Layer 2 of a small transformer language model trained on English Wikipedia (8 layers, counted from 0, width 96).
Take only the direct path to the model's output, skipping the later layers: a vector added to the residual stream pushes a token's score in proportion to its dot product with that token's output vector.

Output vectors of the tokens that the questions are about. A number n stands for n times 0.018.
" ====": 9 51 -9 -7 -30 58 -46 62 27 -49 -15 10 81 13 -62 61 -13 32 -22 3 7 7 -30 -12 11 2 9 -32 -27 -25 -24 -8 19 -32 -18 -12 -58 6 10 43 -31 34 21 -26 -2 -21 19 -15 -5 63 31 -17 18 6 14 83 -19 3 -28 -40 -20 5 7 -31 19 -12 -14 7 -2 18 -25 -1 40 -42 12 7 28 39 -30 -25 21 -44 -38 13 20 -32 -14 32 26 -51 13 62 -64 41 -34 -12
"lapse": -24 31 42 -20 -48 15 9 -7 -36 -45 -5 -26 2 24 3 16 -45 -15 14 -18 -5 -26 6 -24 -2 19 9 27 15 -4 -4 31 -20 -15 22 -29 3 -39 42 -9 31 -13 24 3 0 -11 27 -1 39 26 40 -22 -48 -22 13 29 24 -34 -21 -5 -15 25 -11 -13 27 23 13 7 -15 -16 -18 -5 -27 -5 -10 18 -1 28 -9 23 1 -3 -18 40 17 -23 0 22 -17 -32 4 16 55 -11 6 -16
"voking": -27 4 1 -12 -47 2 5 9 -14 -32 6 -15 48 5 -38 0 -7 -22 6 18 34 -38 -6 -25 34 9 48 1 25 -11 -45 29 25 -18 8 14 9 -34 31 -23 10 41 49 -28 1 28 5 6 -8 44 65 -9 -42 -41 40 87 -28 -22 56 20 -30 21 6 -36 51 36 -21 -12 -9 -26 -35 8 -45 -31 13 -7 0 36 -51 15 -38 -46 13 30 37 -47 -49 31 -4 -6 2 -37 22 -26 0 0
"through": 24 5 -18 -30 -29 11 0 -16 -29 -44 40 4 17 33 -28 1 -21 -15 -26 20 7 6 -9 -30 -7 57 34 7 -22 -7 13 -6 -17 25 -7 8 17 11 1 -18 6 46 -10 -42 -6 -4 21 -17 -14 68 25 -23 32 -3 6 39 -6 -35 -1 6 12 33 -7 44 -10 -2 2 -56 -42 -36 0 -7 12 28 -17 -39 27 31 -8 14 17 30 -3 37 3 -57 6 31 -47 -54 -33 46 9 -15 3 0
" lessons": -38 11 2 -40 -3 -3 9 -22 3 -18 1 -7 17 -6 -29 28 -35 22 -22 -17 32 -8 45 -10 -12 -20 5 -27 20 -15 12 11 -5 3 22 19 -12 -9 -19 -34 46 -14 12 -22 -1 39 -23 7 3 29 37 -11 -13 5 0 23 50 -51 16 27 -17 46 -35 -38 9 8 17 -45 -61 27 -14 18 -4 1 32 -4 15 18 -16 -10 34 3 -27 3 33 -14 -6 39 0 -20 1 26 -15 -8 -29 20
"handed": -4 44 -16 -24 3 0 -6 -21 5 -22 0 -2 5 9 -9 6 -20 2 -17 26 11 33 12 26 4 9 17 -23 -25 -21 32 57 -33 -25 -19 -35 2 -34 -2 -12 52 26 28 -46 -8 20 -21 37 1 15 48 -26 -28 -18 5 53 -6 -33 3 11 10 -26 -5 23 29 -10 11 -32 -62 -15 5 20 51 2 32 -43 0 45 -28 30 8 -11 -13 30 18 -54 -22 14 2 6 -15 -2 7 -23 -20 -7
" amid": -12 22 3 -12 -48 8 4 33 9 -21 -20 -41 47 21 -10 31 -27 -13 -4 20 36 -11 8 -23 9 21 5 -46 -8 -38 -34 23 -7 4 2 14 -29 -43 -8 4 54 21 -8 1 0 31 23 -18 -21 6 33 -4 18 -10 -25 25 -13 -20 5 16 24 21 15 3 -1 -50 14 -49 21 2 -20 18 -17 0 3 -31 45 1 -14 -17 -14 3 -6 11 18 -41 19 39 -5 -48 25 32 27 -13 -10 14
"word": -10 28 -6 -50 -13 3 -23 -18 -17 -41 -24 12 -12 20 -28 19 -53 -3 -6 17 2 12 43 -11 2 8 33 35 3 38 -24 31 -17 17 -20 -18 -8 -16 32 -6 59 31 9 15 3 18 34 20 37 67 21 -26 6 -20 10 55 30 -15 39 -50 -24 38 -33 -3 14 13 8 0 -32 -11 -1 4 9 37 4 -35 -27 20 -34 35 40 -27 -41 14 -14 -51 -27 12 -7 -18 -42 -19 -1 -30 -44 -1
"cies": -17 42 -26 -26 3 28 -19 -16 -82 -45 7 -8 34 20 -68 13 -2 -36 8 -27 -19 10 9 -48 -6 -27 16 2 33 -10 0 -5 37 33 28 56 1 -57 15 -41 9 35 19 -42 -6 -16 2 2 42 20 18 29 -13 -17 21 72 -8 -28 38 -9 -9 59 3 -55 35 43 10 -18 -14 -22 -15 0 3 0 -3 36 2 46 11 6 10 -51 -19 21 19 -8 -21 7 15 -65 -10 35 29 -43 -11 -4
" to": 25 17 -5 4 5 -22 38 6 20 -17 10 -39 8 11 2 -14 -10 -2 30 3 -28 17 1 11 -11 -17 0 -8 -26 -20 -5 6 32 0 -24 11 -1 -52 0 -2 9 1 -6 -1 1 29 2 -6 -18 -17 -10 -13 48 24 -15 -2 9 -5 11 32 0 -16 -2 4 13 -29 34 -16 25 10 20 -12 -36 -37 1 9 0 -20 -39 41 10 29 6 -29 -21 -38 0 31 21 16 22 -20 -18 33 -15 -5
" appearances": -11 14 14 -18 21 9 14 -22 -26 -30 20 18 -7 5 -29 19 10 -35 -1 -16 42 4 21 9 -32 -56 -15 17 16 40 -46 -6 39 20 9 -6 -4 -11 -10 -13 16 -18 -1 -25 -5 21 28 2 19 61 44 -10 -12 18 -34 53 14 -37 31 6 -43 27 -10 -21 1 -9 -5 0 -47 33 -36 30 30 -6 18 -3 5 24 -7 -31 -10 14 -39 0 21 -6 12 49 -21 -27 -21 13 -42 -22 6 -15
" Polyphag": -55 -45 29 -30 35 54 77 -33 -35 -18 4 1 31 10 -71 57 -46 -23 -6 -12 20 -5 46 -33 30 35 -12 17 72 33 -41 17 -3 -12 56 -28 -39 38 6 0 39 -30 -22 -16 -9 48 40 -33 -44 48 42 40 -96 -20 -15 13 -9 -47 13 -48 21 69 -49 -50 29 38 -44 -23 -16 16 -79 30 20 29 -4 -50 91 47 -19 36 6 -53 6 55 -15 -56 42 67 -67 -7 -56 56 43 -64 -21 -43
"9.": -26 -13 8 -29 -55 40 14 15 -15 -15 27 29 57 -24 -40 -8 -24 14 30 -23 24 10 -37 8 21 -33 49 3 10 3 -28 -10 5 -11 -2 17 -2 5 -10 33 4 18 8 -8 -5 -39 -23 -41 -16 3 44 -19 7 -19 -3 -17 -4 36 43 37 -36 17 -5 29 -4 -19 -7 -45 23 -34 1 0 -12 27 42 -26 -6 19 -5 22 9 0 11 26 17 -16 -26 43 -14 -63 -1 19 14 33 -48 -11
".": 4 -5 22 -15 -16 -18 17 1 -9 -2 -1 -10 -17 23 35 22 41 19 44 -12 6 -36 -4 -33 -37 -34 16 3 1 7 -25 7 34 0 7 49 14 1 -35 17 -32 -4 -25 24 4 -17 26 -6 5 -42 -24 -45 37 14 -31 -31 -3 8 -5 23 5 -15 -32 28 -3 3 4 10 43 -27 17 -20 -37 -2 20 12 -44 -28 -11 28 17 0 30 -22 -4 -16 -1 24 36 1 24 -2 -11 25 -2 -9
" an": 40 17 3 24 -21 24 32 16 -11 13 1 -21 -21 36 12 14 -39 -23 8 -12 14 -24 1 -20 6 -15 -9 -32 -12 23 -5 15 27 -16 -14 0 25 5 6 -4 21 26 -37 -2 -1 1 -17 -2 15 25 6 15 -17 -8 1 -32 -20 10 11 18 -19 18 24 -9 -16 -4 -12 2 -23 13 27 -16 -27 -9 17 17 3 -4 -26 32 20 14 -7 -15 -33 -1 0 -5 12 -7 25 -25 -30 -10 26 -30

Output weights of attention head 1. The head adds the sum of these rows, row i times number i of z. A number n stands for n times 0.004.
o0: -6 20 18 -6 -34 28 7 -12 -37 12 5 -51 -36 -2 -17 32 6 1 1 10 46 5 50 26 67 24 -7 14 26 -43 -13 -28 -9 40 -21 6 -40 0 -40 3 61 -7 -26 -21 -30 34 14 -35 -52 -54 11 34 16 30 -13 12 -20 21 39 14 -4 -27 30 30 -3 5 15 -10 -45 5 -5 13 -2 15 -16 3 -26 10 2 -19 -7 32 4 30 12 -59 16 -28 -23 11 -33 -51 21 4 34 -6
o1: -17 -32 -11 22 13 27 -17 -11 -9 -1 11 10 14 -7 24 19 53 -6 23 26 22 13 3 -9 23 -43 7 -9 -47 17 -2 -3 28 14 1 36 24 23 -20 -13 16 13 3 -5 -23 16 9 -19 4 -24 22 -34 4 1 -16 -15 30 -47 -1 14 1 26 -8 -30 5 20 -29 12 10 -9 -44 29 -27 26 -21 16 21 -21 -3 -10 -26 1 -17 26 3 -19 1 -2 -17 -14 7 -14 19 -4 6 6
o2: -4 -39 -5 2 -6 47 0 0 -1 7 -2 24 11 46 -8 8 23 9 -1 14 -51 36 -19 -27 5 -30 -4 26 7 50 -9 -49 16 24 -10 -29 -11 -8 0 1 -22 34 20 -12 33 8 -15 -5 9 -10 8 -38 -29 26 6 22 -1 -23 -13 -8 0 2 -6 -8 -19 -16 -39 6 23 12 -31 6 16 7 -6 16 17 4 -29 -3 16 -42 -1 14 5 8 16 -9 11 -33 -22 -15 -27 -12 17 18
o3: -1 7 0 24 -55 40 -3 14 -12 26 -4 -2 -23 -3 4 -18 -3 5 19 -22 35 -15 29 33 -9 2 -7 -14 19 -16 -1 -26 42 32 -11 3 4 -2 -18 -21 30 14 2 -7 -27 0 -15 -27 0 6 19 -12 10 18 -29 -5 8 3 -3 53 -24 -3 -8 2 -6 11 -3 30 -36 35 -13 1 -37 -45 9 11 -12 10 16 -5 -17 28 -4 27 40 -48 12 1 -20 -11 -38 -28 8 -6 -21 12
o4: 11 35 12 -10 -2 -27 -15 -7 23 -2 4 -35 -15 40 -11 -7 -17 1 -22 -22 5 19 13 19 -27 18 -1 1 71 23 -23 28 13 -12 -4 -33 -29 -48 -23 -35 10 -19 9 6 -28 6 12 15 -20 -5 -16 29 -43 -2 14 34 -12 -4 14 -8 6 -13 22 33 -32 -33 22 -36 -42 -12 36 -13 6 2 13 19 -17 14 -25 22 42 -33 -45 -40 4 -4 5 27 7 -9 15 47 -3 2 31 20
o5: -22 31 18 -17 27 -16 6 16 -1 -15 -21 -10 18 -10 -9 38 -26 0 -1 33 -43 38 6 -29 16 38 26 -8 33 -12 19 36 -50 -10 -11 5 -44 -27 -14 -9 25 -26 0 20 -29 7 -9 8 -44 -27 -12 15 1 12 -14 -3 -2 2 -25 -20 -26 -29 43 31 -2 -11 1 -16 0 -18 17 12 53 26 -8 1 14 17 -3 -1 18 -11 -21 -22 -46 5 -21 4 19 5 9 -4 27 4 9 2
o6: -11 17 7 9 -52 12 -18 25 8 -4 -30 6 26 -24 -56 8 -36 -10 13 28 -22 2 7 -11 2 50 20 27 9 -16 23 -30 16 0 -4 33 -29 -32 13 2 -3 33 7 -17 4 -18 -27 -13 0 -1 36 -12 29 40 41 -3 -14 34 -30 1 -15 -34 -8 21 27 2 4 3 -29 45 14 -3 35 -56 6 -5 12 11 -18 20 4 -2 -20 -14 14 -89 14 -5 44 -14 -2 -62 0 -4 -39 -25
o7: -3 -4 0 -7 9 -8 -15 12 17 28 18 12 15 -20 24 -14 33 15 31 -17 25 -17 -58 -9 -16 1 2 19 -37 -6 2 -20 7 27 1 6 0 5 36 -22 24 18 31 -15 17 30 20 8 19 23 56 -34 -3 -15 -30 0 5 -7 -13 20 -33 19 -13 -8 21 -1 -7 -3 11 -16 -18 10 11 11 -15 -9 11 0 -26 12 6 -22 16 -10 14 -57 9 -23 -20 -19 -19 -13 -11 -49 2 4
o8: 14 27 -13 -17 28 -24 1 9 -12 -2 17 45 -5 -40 -8 -23 -25 5 -13 9 -11 -1 -21 -26 22 -1 -1 -9 -4 -20 4 29 -82 -21 39 4 2 7 5 19 -2 -13 12 -11 18 -10 -4 -9 8 9 -46 48 -10 -26 -11 10 -11 39 -18 -55 26 41 5 -14 15 -21 -6 -7 22 7 12 -24 24 31 -10 -2 7 43 -5 -6 29 -12 10 -8 -40 26 -12 -9 -20 11 7 34 1 32 40 11
o9: -24 -2 15 13 -10 27 -8 1 -22 -2 -2 -11 -7 2 -18 -4 -7 -23 1 -13 46 -25 19 6 12 -7 -32 -27 6 7 -3 -41 -14 37 0 -21 4 28 -17 10 -19 -21 -11 -18 40 -1 -26 -14 5 21 -1 -12 -6 26 -18 22 9 32 28 30 -18 16 -24 -39 2 -15 -7 49 -44 0 -21 13 -33 -36 8 0 -1 34 28 14 14 0 21 -9 44 -1 26 -1 -20 16 -23 13 -18 9 -5 5
o10: 2 12 -7 4 -27 25 -35 -21 -24 11 11 -16 -9 27 -12 20 11 -17 3 2 -1 22 14 -5 -15 -23 -22 -22 38 -8 -4 -7 1 41 -34 9 11 -2 -2 -4 -34 -13 -41 27 -1 -19 22 3 -1 -27 21 -11 16 -19 15 -6 -5 3 24 32 -3 33 -11 -81 -12 6 15 26 -13 1 -18 40 -18 3 -8 -14 -29 -4 -25 -10 -13 10 -11 11 25 27 8 3 18 7 -18 51 -12 33 2 -5
o11: 13 -29 -4 2 -15 54 19 -45 -5 -7 -5 -10 6 12 -13 -2 -2 -4 9 -25 -39 -23 -17 9 -23 -23 -12 1 28 36 2 -39 32 26 -38 -11 26 37 6 7 -55 35 -6 21 43 -38 -21 8 22 12 -8 -57 8 17 47 13 12 -12 17 27 7 -16 -13 -25 -25 6 -5 38 -2 20 -20 -6 -18 -23 12 19 -10 -14 2 8 -20 -20 32 19 11 27 2 14 6 -19 -6 0 -28 21 -21 0
o12: -9 26 -23 44 20 -10 -46 11 -3 10 -18 5 35 -30 -4 -5 13 -13 -16 -5 -13 20 -38 3 -31 25 17 6 7 8 2 5 24 23 -6 41 -16 -25 45 -36 1 -30 7 21 7 -8 19 11 -5 2 54 0 5 -34 -25 -8 23 8 -10 29 -60 -20 -6 -9 26 -9 4 18 -9 -26 -14 27 18 24 11 -1 -1 -13 -9 -4 1 -5 7 -25 -13 -16 6 14 25 6 -3 -9 0 -46 -63 2
o13: -13 -1 20 -38 -18 3 0 18 -18 -16 -7 -34 -14 64 -7 9 -6 9 8 -16 56 19 6 -16 1 3 -31 10 1 21 -15 -20 -9 -26 8 -55 -30 -17 -5 -6 36 -4 -1 12 -33 19 -3 8 20 -2 -43 -39 -16 22 -4 6 -20 -22 16 16 42 11 10 22 -14 2 -1 -5 -31 -19 18 -10 -13 -20 33 23 -6 11 11 8 18 -3 -18 -13 17 10 -11 33 -18 -3 23 19 -2 19 1 12
o14: 12 -34 14 -4 -15 -16 35 -27 18 -6 3 -54 -18 7 26 14 39 13 14 -22 7 -47 -10 34 -18 7 15 17 32 5 7 7 31 6 -5 -35 4 12 -14 -9 7 41 21 -9 -6 3 9 3 -2 9 -1 1 -1 -24 19 7 -8 -47 13 13 50 -2 -2 30 -41 -2 36 -25 22 21 42 -31 -19 -32 -24 10 -15 -29 -11 -7 -26 1 9 11 45 21 -17 -8 -3 -29 -6 -15 19 -20 16 -9
o15: 11 18 0 0 32 -22 -15 -26 7 -14 14 6 -10 -72 28 -7 38 1 -8 -1 -17 -27 22 24 12 0 18 -32 2 -28 4 -1 9 7 18 5 30 3 4 10 -2 -1 3 -19 -8 -24 -2 -4 -7 2 -24 52 -8 -22 -6 -19 21 -3 3 -16 30 31 -19 -14 4 -9 8 21 -11 28 24 -4 -30 -8 -28 2 -1 -5 4 -11 -54 38 12 8 27 30 -2 -11 -8 27 -3 5 17 -4 4 2
o16: 10 -21 3 -6 -38 4 -12 -27 21 -4 17 -26 21 43 7 1 16 -3 37 -28 -4 -7 -46 18 -73 -12 -18 18 39 5 12 -8 54 34 -20 7 23 1 22 -45 0 33 7 20 0 -4 4 24 21 8 61 -53 -3 -7 -1 2 13 -42 -10 47 2 20 -14 -29 -24 -25 10 8 -4 -12 5 5 -29 -20 5 6 2 -21 -33 32 9 -38 9 -23 32 -26 -13 16 27 -36 -13 38 -8 -12 -22 14
o17: -52 -18 6 52 -8 -8 -44 23 -7 0 -4 -16 64 -7 -31 -34 28 -21 -9 13 -12 45 4 -33 29 13 29 -2 -22 0 -4 69 62 16 17 22 -3 -80 -47 -17 -29 4 39 -25 5 -11 12 -29 -30 -41 23 38 -10 31 15 6 46 13 14 -10 -18 8 33 -9 20 -21 3 -2 -11 -1 -41 7 -8 20 15 24 23 21 -38 6 5 -18 -42 3 -25 22 -8 67 2 -5 -2 -9 19 -21 -13 3
o18: 7 6 5 16 -4 1 -12 8 5 8 -47 -7 28 -24 -31 -6 51 0 18 49 -3 26 4 -67 49 16 11 -1 -47 3 8 -47 0 9 -10 19 2 0 -2 30 7 10 -15 -13 12 -7 -8 -29 -8 -49 -13 -24 18 -5 51 0 5 -3 30 -31 16 -39 -15 0 -11 46 -17 35 15 18 -24 20 41 31 -17 12 18 6 -22 -38 -51 17 -9 29 -6 4 -6 -28 0 -1 11 -55 16 -3 21 -5
o19: 10 15 -2 -1 -20 16 -28 -3 -33 -5 10 47 -13 21 -19 -13 -48 -21 3 5 25 47 47 -20 2 -51 -31 -22 3 -33 -5 3 -49 -24 -12 58 -13 -15 -8 4 -6 -46 -33 26 -1 10 -11 23 9 1 -19 -15 8 7 3 12 4 17 -14 3 -19 31 4 -32 15 19 -24 23 -60 -7 -1 -4 -5 8 8 15 2 32 26 -9 39 -1 -45 -14 -17 -9 -6 7 21 15 6 26 -38 46 21 14
o20: -28 2 4 32 -25 16 -15 21 8 19 -5 -19 -4 2 -15 -46 11 8 -24 -38 51 -1 -15 4 17 31 -19 3 -3 -22 3 36 26 13 -9 0 -9 -24 -17 -9 34 8 14 -17 -9 -12 -1 -13 -8 5 -2 8 -2 35 -6 -1 -1 -1 1 34 -5 4 -4 31 4 3 23 -15 -10 -6 0 -45 -25 2 13 7 -2 20 -13 25 -13 39 -18 -4 1 -22 -2 14 -22 -19 20 -22 17 -26 3 6
o21: -8 -29 -1 -1 -19 31 4 2 -12 6 -24 17 -12 36 7 34 8 -15 20 26 8 38 8 -6 8 -36 17 -13 -18 25 -1 -46 1 -16 -14 -3 -11 42 -19 -14 -3 19 -25 9 -4 12 -19 7 21 4 30 -38 18 -20 22 7 -29 -43 -6 9 37 -11 -17 7 -5 45 -39 17 -17 2 1 5 13 -9 -9 -1 12 -7 26 -25 -3 -2 -27 24 6 -16 -7 -3 9 5 5 -14 -9 -2 10 -10
o22: 37 24 -15 -17 -8 -8 17 17 -14 26 -3 -13 -20 -23 8 0 -14 10 3 13 -9 -43 27 -10 16 7 -5 -33 6 -27 13 4 -57 -16 -5 -3 30 35 5 56 20 -12 -23 -8 25 -32 -19 -13 7 -4 -79 30 24 18 6 0 -15 31 7 -15 56 -7 -12 -19 -5 15 30 -6 18 24 21 -11 -12 11 -2 -12 -36 32 -6 7 -25 45 7 -1 -10 -1 -19 -35 -18 -10 1 6 5 42 30 -9
o23: 19 -18 0 -24 8 -13 50 8 29 8 -21 16 4 23 0 14 3 14 17 17 -16 -4 0 -5 8 21 16 15 6 53 3 -37 4 -24 -10 -18 -15 33 -10 8 -6 19 7 12 -2 7 -29 0 -2 0 4 -17 7 0 19 -4 -9 -14 15 -28 -3 -61 -4 40 -20 3 -16 -16 29 12 -2 -10 35 -2 -6 -19 15 -38 -11 -9 -2 -15 8 -1 6 11 3 -30 19 -11 5 -34 17 -2 0 -5
o24: -3 23 12 -12 3 23 -45 -45 -8 -23 23 -13 -36 -21 30 53 21 -16 -6 -1 -11 13 21 31 -13 8 3 -9 60 -6 -21 -38 -6 51 -14 20 -21 -13 2 -18 42 8 -8 5 -47 -8 16 -6 -17 -34 8 14 -6 -14 -22 10 -17 11 -17 14 -49 6 14 -6 -3 5 -1 25 -37 6 7 19 12 -11 -26 14 -5 12 25 -11 -8 34 -7 -15 41 -45 14 -12 35 16 -22 10 -36 0 13 6
o25: 12 33 10 -1 24 -30 -38 -6 20 -51 -24 -3 21 -32 -11 -12 47 7 -15 28 -15 36 -25 -61 16 -1 10 -10 -43 23 -1 -14 -5 -31 -6 -2 21 -27 10 13 7 4 -17 -9 -16 0 38 1 10 -31 -46 -33 -23 -17 67 7 -15 5 -4 -36 24 -20 9 13 20 44 5 28 24 -47 -2 4 18 50 -6 11 15 -1 23 -4 -11 6 -11 -18 -39 34 -23 15 10 11 71 20 8 -4 9 -4
o26: 8 22 5 -34 -3 -3 6 17 -9 19 -23 13 -8 7 -24 -39 -1 22 37 6 41 -16 -6 -20 20 19 -36 12 22 16 -17 -87 4 0 -9 -45 -14 15 7 10 24 -23 16 -28 11 25 -16 -11 11 18 3 -28 -23 19 15 19 9 0 33 7 -2 -17 -18 36 -15 -20 -21 44 -41 -3 -18 -1 16 -12 -10 25 17 24 2 -11 1 -43 21 12 33 -9 9 -8 -32 12 -39 -5 10 -12 28 41
o27: 36 28 16 -28 -17 -1 24 -5 49 -2 51 -6 -27 -21 10 -28 -9 10 27 -25 13 9 -4 36 9 9 -13 22 -7 -4 0 -16 -15 8 2 -35 28 -16 -28 -21 55 7 16 -16 -46 48 19 -9 -32 -33 -26 18 -23 -9 -30 31 -14 39 -24 -15 1 3 23 20 -7 -10 -4 -35 2 -1 -1 -9 -8 20 -9 -23 -5 -2 22 40 13 19 25 18 3 -67 17 -45 -28 -6 4 12 25 -7 35 18
o28: -4 -26 6 -22 15 -10 -10 -9 6 11 19 28 1 17 -16 -20 33 -8 19 -21 20 0 -19 -24 22 -23 3 20 -7 16 -20 -57 31 4 -20 -26 -6 4 -8 -4 -15 31 13 -13 16 21 -9 1 1 10 46 -21 -16 2 37 1 -20 -11 34 -3 25 -9 -34 37 -7 5 -6 13 -14 -19 -29 4 -16 44 -25 -1 7 -15 -10 14 16 -52 5 43 12 9 18 -8 -46 6 -1 -9 -12 -16 37 18
o29: 7 21 -8 -36 18 27 -19 -11 9 -29 25 17 -15 33 24 43 -18 -10 -19 7 -27 48 21 34 -35 -29 10 -4 24 29 -34 -12 -12 -16 11 -10 -14 -10 15 -22 18 -11 -7 31 -56 11 19 17 24 0 -10 -20 -27 -18 -21 8 -9 -38 -58 -23 -9 25 21 -13 -10 15 -22 -26 -3 -10 -9 1 6 -19 -3 8 14 -16 14 1 30 -12 -23 -14 15 -31 24 10 41 -10 20 79 -33 2 -5 -2
o30: -5 53 -7 -44 45 -4 15 16 -1 16 -29 36 -15 -28 0 32 -12 17 -6 36 13 24 15 -20 43 24 -20 -14 -6 4 -11 -94 -44 -5 -48 1 -28 46 25 -4 9 -67 -34 21 -2 63 -12 3 -16 29 33 2 -11 -17 -11 -19 15 16 24 9 -55 -57 -5 35 22 -10 -17 21 -56 -40 -11 46 57 35 -28 -17 -9 -25 3 -34 -23 -12 29 -12 8 19 26 -45 -5 29 -1 -36 29 -24 3 17
o31: 13 -23 9 20 -2 -42 9 12 -10 1 -13 -7 6 -23 23 -24 24 23 32 -18 42 -39 -18 1 -21 13 9 -29 -1 -34 22 53 7 -30 19 31 17 1 29 -3 -1 -3 6 -6 0 -31 10 -5 -1 14 1 -30 39 -15 1 -45 1 -19 -6 18 2 5 15 -6 -3 10 43 10 40 6 -3 -18 -36 -21 14 -9 -6 5 -16 -9 -7 34 -14 1 9 16 -23 5 0 -1 16 -15 10 24 -14 -5

Each question shows a token from some text and the vector z that the head gathered there. A number n stands for n times 0.029.

" 4,": 28 11 -3 -10 -20 27 -33 0 -23 -18 -29 33 -4 37 31 -50 47 6 -74 -15 6 4 -13 -19 -43 -76 5 -42 13 -35 -53 2
Pushed down most: " ===="

".": 29 0 19 -10 -22 14 -10 24 -26 -4 -37 27 11 26 25 -60 61 -20 -40 5 24 -2 16 -14 -35 -84 17 -12 10 -45 -55 -19
Pushed down most: " ===="

",": 25 -9 33 -6 -9 21 4 19 -37 -17 -49 18 11 20 35 -61 61 -12 -31 7 33 -1 6 0 -28 -84 17 0 9 -35 -61 -25
Which three tokens does it push up most, strongest first? "voking", "9.", "through"

"honorable": 19 -18 26 -23 5 34 1 8 -3 -14 -68 -2 -2 33 27 -51 39 -34 -42 27 28 -4 36 -15 -26 -79 13 9 -12 -15 -66 -31
Which of these tokens does it push up most? "through"

" umpire": 6 -20 31 -30 22 37 -4 1 -20 -26 -42 9 6 42 29 -73 67 -5 -50 32 33 2 8 -19 -39 -75 2 -18 -8 -18 -80 -26
Which three tokens does it push up most, strongest first? "lapse", " lessons", " to"

"English": 21 11 18 -17 -12 25 -17 13 -17 -14 -45 20 9 28 14 -59 46 -3 -51 11 14 0 -7 -12 -36 -69 10 -15 13 -25 -47 -19
Which of these tokens does it push up most? "9."

" played": 52 -3 13 -18 8 40 -21 -7 -24 -18 -38 15 -8 57 24 -72 31 8 -56 -2 26 11 -13 -9 -39 -67 11 -29 15 -32 -41 -20
Which of these tokens does it push up most? " Polyphag"

"coll": 6 -10 30 -17 -12 11 -9 11 -13 -4 -43 23 -3 30 32 -55 50 -39 -29 34 27 8 45 -18 -34 -72 17 -20 -5 -30 -70 -18
Which of these tokens does it push up most? " an"

"ard": 59 3 12 -16 2 36 -26 -12 -23 -12 -33 17 -8 54 21 -65 17 13 -46 -2 23 15 -8 -11 -34 -60 15 -39 22 -39 -37 -23
Which of these tokens does it push up most? " Polyphag"

" seasons": 41 5 2 -28 -3 39 -40 -5 -10 -19 -28 13 -10 54 16 -62 35 0 -76 4 6 0 -18 -24 -35 -60 3 -21 10 -18 -39 -15
Which two tokens does it push up most, strongest first? " Polyphag", " lessons"

" PBS": 16 -15 19 -40 12 44 -19 8 -1 -22 -42 -2 7 39 9 -71 44 -17 -49 39 21 -2 16 -22 -40 -63 12 -2 -1 -19 -50 -30
Which of these tokens does it push up most? "word"

" watching": 8 -21 24 -29 18 35 -14 1 -20 -23 -44 10 1 51 32 -71 64 -17 -55 23 30 -6 15 -18 -42 -72 4 -7 -13 -16 -74 -25
Which of these tokens does it push up most? "lapse"

" Pittsburgh": 10 -15 19 -34 -1 37 -5 7 -3 -28 -45 0 8 30 24 -55 43 -13 -36 27 28 -6 32 -26 -35 -67 -2 -18 -16 -28 -72 -16
Which of these tokens does it push up most? " to"

" Chemical": -8 -7 41 -47 -12 34 -9 5 -5 -23 -43 18 11 15 9 -57 44 -4 -20 33 13 -5 24 -14 -42 -55 8 -25 -5 -25 -64 -27
Which three tokens does it push up most, strongest first? " ====", "9.", "cies"

")": 50 0 15 -19 2 53 -3 4 -19 -34 -35 7 13 32 17 -72 41 10 -44 11 28 2 0 -17 -30 -75 10 -28 4 -37 -44 -17
Which of these tokens does it push up most? " amid"

" &": 32 3 17 -11 -21 18 -10 29 -28 -13 -42 26 15 28 26 -63 59 -9 -42 -7 22 0 -8 -5 -38 -80 23 -16 23 -51 -40 -19
Which three tokens does it push up most, strongest first? "voking", "9.", "through"

" life": 15 -11 23 -20 12 34 -6 7 -26 -26 -48 9 4 45 34 -70 68 -14 -53 23 34 2 11 -18 -39 -78 6 -9 -6 -18 -75 -22
Which of these tokens does it push up most? "lapse"

" Society": -5 -5 44 -45 -10 33 -10 4 -9 -21 -39 21 10 16 10 -60 47 -2 -17 33 14 -3 24 -14 -43 -55 8 -25 -4 -25 -65 -27
Which of these tokens does it push up most? " ===="

" M": 17 -12 29 -18 -24 15 -1 16 -20 -11 -49 33 2 26 29 -66 53 -34 -35 11 26 -1 37 -2 -46 -88 14 -16 2 -48 -62 -21
Pushed down most: "cies"

" a": 38 -12 14 -24 -1 42 -6 13 -10 -23 -54 -2 3 42 17 -66 41 -24 -44 22 27 1 21 -10 -36 -79 22 -7 2 -32 -38 -26
Pushed down most: "cies"

" program": 17 -16 22 -39 14 43 -18 6 -2 -22 -40 -2 5 39 9 -72 45 -16 -46 40 21 -1 18 -22 -40 -63 13 -2 -1 -19 -52 -30
Which of these tokens does it push up most? "word"

" J": 18 -8 22 -20 -18 27 -9 16 -19 -16 -53 27 4 30 22 -67 50 -20 -45 -1 17 -1 7 2 -46 -78 20 -14 11 -42 -46 -17
Pushed down most: "cies"

" 12": 11 -10 30 -10 7 22 -9 14 -24 -4 -40 16 6 36 35 -63 70 -24 -53 21 28 -4 12 -17 -27 -92 8 4 -8 -13 -72 -26
Which two tokens does it push up most, strongest first? " lessons", "lapse"

"ing": 4 -19 28 -31 19 36 -6 4 -19 -28 -46 8 8 41 30 -72 67 -8 -54 30 33 1 7 -19 -41 -76 1 -18 -8 -17 -79 -24
Which of these tokens does it push up most? "lapse"

" college": 46 0 17 -19 6 39 -21 -7 -24 -19 -36 19 -8 56 28 -69 37 6 -57 0 20 10 -13 -9 -37 -65 11 -31 14 -30 -41 -19
Which of these tokens does it push up most? " Polyphag"

" 1941": -5 -3 20 -13 -14 20 -7 13 -17 -11 -42 12 15 21 25 -54 65 -15 -50 30 28 1 26 -33 -34 -83 -5 -26 -22 -26 -86 -8
Pushed down most: " Polyphag"

" Nielsen": 38 15 0 -7 -17 17 -31 12 -27 -11 -42 22 4 34 18 -55 34 10 -56 -5 14 1 -31 -8 -44 -65 18 -26 32 -42 -27 -5
Which of these tokens does it push up most? "voking"

" 67": 51 -1 -14 -14 -9 33 -32 -15 -20 -12 -32 22 -9 57 15 -62 24 8 -87 6 17 -6 -10 -31 -52 -78 -1 -46 1 -40 -44 -3
Pushed down most: " ===="

" had": 15 -13 23 -18 5 29 -5 16 -20 -9 -52 -5 3 38 22 -71 50 -22 -36 35 38 3 27 -12 -41 -76 17 5 -9 -23 -63 -22
Which of these tokens does it push up most? "through"

"W": 23 -13 31 -16 0 22 -5 7 -13 -12 -40 18 -8 27 30 -60 52 -37 -28 40 33 1 52 -15 -24 -80 9 2 -14 -26 -72 -19
Which of these tokens does it push up most? " an"

" K": 21 -5 23 -14 -25 20 -11 18 -25 -13 -43 33 8 31 27 -71 57 -29 -45 6 21 9 15 -6 -48 -88 17 -27 8 -49 -48 -18
Which of these tokens does it push up most? "9."